Layer 10 of a small transformer language model trained on English Wikipedia (13 layers, counted from 0, width 64). Numbers have three digits each and are written without spaces.
Take only the direct path to the model's output, skipping the later layers: a vector added to the residual stream pushes a token's score in proportion to its dot product with that token's output vector.

Output vectors of the tokens that the questions are about. A number n stands for (n - 500) times 0.0057.
" vocal": 536611507490465471493383505264374695522528526578446349440586555415387628418547328447569551477508424602568419521707588459496419536616444507395675573419441580310577539439437420503466533542702543
" '": 440431597430459505442477531645497392368572484508369457470430566423565571502498547418463481503539485543586523407510593476573206512554512485484518397581551554488501610521497530433559573543556558
" Face": 537422472499500584570526526393423475509475620606495408439491577359389735501582436422524616484489428516400424534565524515477377548376491443663613515528520574425500610414423553350373627559563486
" herself": 469523425361531517442442435429488695656640357539351476507525613409479624394585241505630596466527369619663561397566265620500521485583479498482575477400425460408465448528429591442593581487603605
" Times": 454433495544478690528444492388381519540662495490408382272652502430582716601561532552605727486495398427471292487708405587391402635570524564656602461422407442493449507460343459303404619479528568
"g": 531419494599531462394502540478372525557437440344527503445518350499557384501605430523486346506555530560420494502475487499408502552471302478634464609585438720573627499535619704405243481636612575
"-": 504450654492490343552414610668399395331336608416443572559372357564619281539376588579511478524477415574456637452370413586370511612535451519467508610624585514588565514460591540577520404581522427
"?": 363343506487518607470546620534651530613539475624497444528437616376651461604494391503519547467386449445476609473570470631506378575444350404408492525491540567448398529580333473505529367692503493
"o": 404487499445467568392344510572463426468538625467514603529626475517551380494610429456482581520582488574439547409514615612366604658486422431505418540551465571456585382353528463534362565504558471
" shall": 420422498483598407343639338525618582568646475456575356538545512329508615383526420443572571477488622584621403437540534452477303483433599630500615441521488440488326496655321610552384475591654445
" best": 304452489590496479370372475421478676417476575432501382589459597448471561491519377583577506480384442463504540505621593477513380487599577524577586471614385500402446462481530501446516654640616524
"om": 425548476528410507401447478652514654435507548514454446507517648437639509345645430418509717492529516403378426393588539648472348814478579574486486532589489510423427464390409536383276549512639457
" †": 413491412376308584442736443468379508460651378522408518266494528340630536672587404365509458477596349562437556468604472613552408615505618488535598382499528637471386651521500443499656493561499537
" I": 420530512399487512454450453618538366489513530535580599343579522457598581500482431517446535515515529516513451441493537483539448484434508365566498517517498630540431542559474639408495442510454531
" m": 457431561532455462345504453504488689507515524528451514596519539475400426584485432495500517497590534499511535470622430462499547522444631413444473377532450553466379573570529518402579538487519520
"lav": 370575408493481444514725377343507583506487558494636393440384553350560381514764423293741545478474427450534496418525553344602477610643688586495496617080381506457602640358439529570473631517627438
" god": 474394451392606554554565459385502631422591544514401411344537586382448495589545288424582526474681466575530559395667484522611179549547494595589624411354369468450425611396398588473443584579760556
"ong": 523602360468464541613408462594531500426495456567509334505409632375480456539636389473534468497419433471324419386441560576458407709464521641629466588549365502538410605593497483556294520705669557
"th": 540428544655445440471506676451589715478344543471588391464520624509401412565581497585494480520389556497470341538625379527347289585557441348546475391482525463576491602481619553507399388505591589
"ective": 312499353648301507603422407451338497563577524478473374363684632375395414501676407500662737466384387482562345582621699550591274616444429585382771577349464613527310499420524470544408516628739574
"t": 409562558620600480313424567442598503503409609391476399566513719407548369471661474529438367511456560478359417513431350723327546452510489457589417526520497613654610495510541531413480417529656494
"acle": 444412394521383529508873538505157683546509405529374338418679566347455489478661412316660634475495649591532322583615558523408415671468384344511574538602293375488380563439407664468477602469676677
" De": 448567523477574456436529495516528436430600604553552386388439513388456469547528556444461584493482456537473517454553512482502400533501586446511478582500551422505493562424497580482531548537430558
" They": 518526355454438477359419452368619476599539469488534356373568662449542700419598404638527559483437483643561479277643477547578461458450544693543552478448534471536418544647290486449347499578481602
" Th": 540475529532442448484532468574687504513493552517462351505524561411563528480536456500521527502503458538437494562627527447516447442451501510576450514532472513473403532586564488390418454522432501
" chronology": 483587420339426479523536522418497534620768624550392310242279454603331975696626453493521556459453317618450230408852575623506351721466582596618749367258430730151299461619350465321567505487732426
" you": 397513432500579526395446403634440581612564524541460577408555581386587784452551354468483607483411325578504454306572458491678271519444555497459604490445442543496385585559287652429464380605676613
" track": 477488473504425599365491510484331533478516551427510446551427575619366655411510413385519549480459587569609492476562481420478528512522581628365530534522456588384440555442387519513480546548677539
" bu": 440519515379595506474487375492468553465568578522493454437490563386409595531474402466431507490669471578579536503561417421597504530416555562402485407475522455565404530531444494501484567569692508
" to": 377586597471529342442370619562546453586450410568533363534408452554591484571410493453463594507394656467520556396448424577396550408429459392568412621635427578549495418647465635502495638549550427

Output weights of attention head 1. The head adds the sum of these rows, row i times number i of z. A number n stands for (n - 500) times 0.0015.
o0: 401690649396517537473655424545547625545528380458617675384876330332614754441591273489738520275465523737195492251578482303561542337703602256641596643373389664338348515500523654571364352496350477
o1: 387585505614575621589360447298493525357503230743143652512273647476362449759657714549416573329758715613392614445544682712789775385409320501619260367248347656559720418474498211439408462498266467
o2: 676190462271686656582367659665675496579297497542486470381596448348634707570269637797373580271617438304300516500407385492421442435611593580477592589472265593799602528534505219674338541492317619
o3: 449400431411663581442636544422518624598456367605395407407259526494441513484422714474409219334626570464525428678446439314422502661393438614507705544597606588723401684651419572831653262413335323
o4: 462659630549427308353578372628647566398379299482498760412329672606577373327483414440524468435534585889331539762471176613533889184588687367304574697397333213452487598458357670809542595158303749
o5: 634593515378281703421471388453400307582370419270308620665568633590501534539536633631491544596451760597714355596407352385296731318543648369525327448612642642635659651399226443230674527492287428
o6: 632485455172273592487604454523692622221473502537553293231635690385526590641337384448335620668610431571671535921453451679632554369237494437681481474521830260501563540417214382438486761559403475
o7: 323474567503298650661451596605342424187778266555519368480476396675588424417444685529396729630755494784559699460315304508269088625541598437505665546564288321255466524535515452522433629720658616
o8: 664433453372830278346542610510253249755579495468396429640356702459285554479495474461306364465643418552551559711593581197570708454588457463570495649412319399589665403299160583513437497668731780
o9: 525415595560739288379622512673562465427399465607568522125590671472832373575575504648519643412373659359926436542492508535788401766434583343485383326252399313453318485531242546434573476395639418
o10: 727661287780440439416398341316593501423300774338829436611669408394499486285241661645532681233708403376580672303394305629524467491527457740465656530524472649557599299501410538494320494414664413
o11: 101287529372740460348444400544911635440383243220550376648510515641222540454454233530238452393635425660624641380657444509544679701492831474510465510528661666639288419629571513499448677490535563
o12: 465337528338294781671551475485141498583642389386606512430519507321583565672363594359346340590629800518608565457453209487747268811452447528325577519708468391904442492193605492423439468514538708
o13: 191676134372468663656616314495491631509670481483640790238526555587332475398521576441531489349594278344670636359549503364510537669662700196381450590434687356587519647488317555267871587427434557
o14: 665610509315298283525522521353446790586751341434415444458595491573583278357709100553821537229612484543662591696772356581454429460621610686351320540322402520431582450417556338492472585364509612
o15: 534519338586661712534371479210310466570326780621462518518637365880250396405626305364386692316548600471389369570607453633324525486460586513483450427418474544459759420550763597633306575424595546
o16: 350641471359441488264363422288585438860656731391708609443538665482553550352437518517436781523564511460495607597777602591334315332409403556653613568222413371602440450597111604642263634545363563
o17: 465480684583579426756339707316572672299471815633508411397150653410570612534466349633490606575406428588396593510698372530158464736394461418501451746467567614386492470382626463273271446550461575
o18: 588552290496668372364686729574664481363551517212381546426477369381449458568411522368666455605276404331484481255542422785577663666643537451517327743430343554437574538291395454801633476644412744
o19: 370367371169412528853580589504644386477239716509600698515427385689519548572786343426813524527509479370483546654432329716578611538381288187590623501313192353529508794498678466280453523437563487
o20: 453646612538599393485489258450489344458497334579286490604351266577782530283637282689280504704556445470768523484497331421545661799480477482578422399451645649646324217668716368558321574554304672
o21: 508653299753666414615448603730443174669743504512599402580397675561418226516543629487332564501594427472359471563571571277324342247471757678675264465848440252608432504575528641332520394392336460
o22: 815227452352232406590460442503618535455461691403483708476529520663503317569483617249462373544472638124390545495504630312575383731313660633517395572205468438551517659611653621443705260521529612
o23: 442432609630453207342496414507223565524463660548375760214674728360555398469463331559331571490583533522364667512606307770447645514354484597433376628509590603418548470486495445412678534497569495
o24: 472609418385595325214813548487634832727581589735579280726499435389425539534315467500623513656551881248344556494406473407452591636282795425579459271465299568694533335302601450301397560561346306
o25: 465547724378493837433424469640559439435635568716719383375261417414570417630484402684271498589795433427436552414557322525818250259378514273563345388478541831544413613499356585751366412446629261
o26: 514588604159448543398654505678284648519214625513251697412413577323568332652463319497578839526639417653579572527569377205530775410717567647330634122521469419510218563586486463546486602577461528
o27: 655281391528319563582469471600343561653613450433694595333412599430473792355448525283398704551320517562393608712365414725512635657479525608726361233529389665264339344506399569569497555463480625
o28: 766476681566579446347495341413513424338396613654443634772459513439531282663463752238558525641457154443458277512542564762490190557655351304593677584561577969685450496307361502320427542333330596
o29: 535585543421589764426780491509376283272542576239743239722377487747673440621547446498615577314234617506373566360418629434481597561373628728444378707489625336365453458668494463344462369490457394
o30: 578612654161290495305415421602330474409757622502793358459555264563271307454467550512481586520488362789457358448363809497516614621706509346605528462368603413675339795617643405578442539434601369
o31: 424546664533408512706446599380373297478612425440396456461712272698619250523740566410532548334418707399389475425490541359189604586383617619777722419360817459604377318219301470821441619629565532

Each question shows a token from some text and the vector z that the head gathered there. A number n stands for (n - 500) times 0.012.

" the": 560548482386477527544581528316325648611398388513641603505412576488582606581672606487443480536410
Pushed up most: " bu"

" Patrick": 590506476359432411424596262366320505437468458477599535681590644654528541442739482410495526625411
Pushed up most: "ong"

" made": 609440518328559483474500477386349587528403593475611565568518570535555576594614543415523424436340
Pushed down most: "ective"

" to": 688426496250524465525572448405240605484434490432649631534560580490477542487721549440524364374359
Pushed up most: " you"

"\n": 386283382366521512439625385196503563586410457649642628900748648531598706425345467341486551434671
Pushed up most: "-"

".": 610478529336565468515541434387333642538435645436650524602567584474544505542668491420537389389374
Pushed up most: " herself"

" project": 573471506405439496465539414418385570503385556426629561608500594585588492583621465453576479533430
Pushed up most: " Th"

" I": 640490569197401460606537474417386594474380247556710756466566538613512540510710369382682573428453
Pushed up most: " Face"

" been": 607484472355433496454564429420359566475385534372619566574446552574555510584654497472599484503392
Pushed down most: "acle"

" of": 578381454346385494564559350406273640543357453404625588447407482510580504564757577515527463484459
Pushed down most: "lav"

",": 735634386257602295589483369525223470504371491516663667567671673558672437536768505317430459556379
Pushed down most: " track"

" launch": 749460503274708406619568336446215566629502789545717599586602634542488680608638666430381452387217
Pushed down most: "-"

"k": 546483487357435486441598372420412571514436574425635556624503604580590505588632423470579465558493
Pushed up most: "om"

"-": 668510217223456454439636205371270359703518461532679644691559485599411503328697501222631384517479
Pushed down most: " shall"

" photographs": 537430497364458518446613378377413558510358496409587623624502560524609567543653503436633475562498
Pushed up most: "-"

" she": 692452528325593464509526418442306524557445651528661583551550560568528673567630645420445407415280
Pushed up most: " herself"

" and": 581453369250441551451686417291367521560308411336509611550399462507554579588724540396647417452350
Pushed up most: " '"

"re": 445350506341481466376648421405397541520295431412518587662566654503593579519636534421651532659461
Pushed up most: "-"

" Mass": 583468504408432492464529413422379569496381557418620550606494605587590493581634475444574484537418
Pushed up most: " Th"

"ny": 589505455296427423463654414443355428465488472434684726707490588712518519589689384343686429603456
Pushed up most: " De"

" with": 574466488362471534483592408363347594540402476484640561556469565557584570550616510468518476497422
Pushed down most: "lav"

"ea": 591514489386467480402538325351334527469373492459592534649549616611572513507669463450525550571439
Pushed up most: "ong"

":": 636447488315558479533584443414266625496435646398683569607569629493519527545677581428506360405304
Pushed down most: "-"

" by": 577405389319464487409566439410272436550418521493528619631560546526594506561650582398495455521476
Pushed down most: " They"

" Ter": 583473504411435499457522406410381579497394558437614566609512597597585497578633467442570484537429
Pushed up most: " Th"

"ulation": 513429488356444509438610423396414550527340448413560598600512577528597577556660522429644482565467
Pushed up most: "-"

" helped": 642466509345559457535558374433312576557437656478666584595546613564542577594637554446492461458337
Pushed up most: " herself"

" stop": 713457493316619467511507446447290514576457647538656595562539583551496733558646653413415418407229
Pushed up most: " herself"

"te": 663502520300501455500554380356339623497361625458599503586490463491541531566658466409594410391398
Pushed up most: " god"

"itch": 603517506393420473411528293391343504457421510457579523656569596620574525501679476438536516593426
Pushed up most: "ong"

" To": 571464499397433490470540416415370570497383549419622565621504602586588490580634469451566485548420
Pushed down most: "acle"

" \"": 600442500359488498489639448350267546446397501396609603643503549483445550449697529475625372477382
Pushed down most: "lav"

"in": 590493495398423477424537338389357542462417530457604535648547603614574517525658462435549508571430
Pushed down most: "acle"

" only": 519467451379468534473603434380351566476361413473680587541461568526535553557674468431505508475431
Pushed up most: " to"

" entitled": 563461507396456485471550416420387575497370539434634560602502597578582492573621461460565479523419
Pushed down most: "acle"

" in": 593438473283539501422410468297423593584397575605572588582431536515632690623555522368506448377375
Pushed up most: "t"

"com": 577466517418444496473538418417382571503386550419630554608492590583580494575630478454576478519414
Pushed down most: "acle"

" DVD": 487450512366520510451583428405394575465339476476634588551535605574538505550604442511543480517446
Pushed up most: " to"

" life": 578521542354519521489549355413312610509385506415626659585580562451446544514749517419605421392485
Pushed up most: "?"

"mond": 533490479339434486427614359422419573521457582428635558635506607580595511591636404473580459569515
Pushed up most: "om"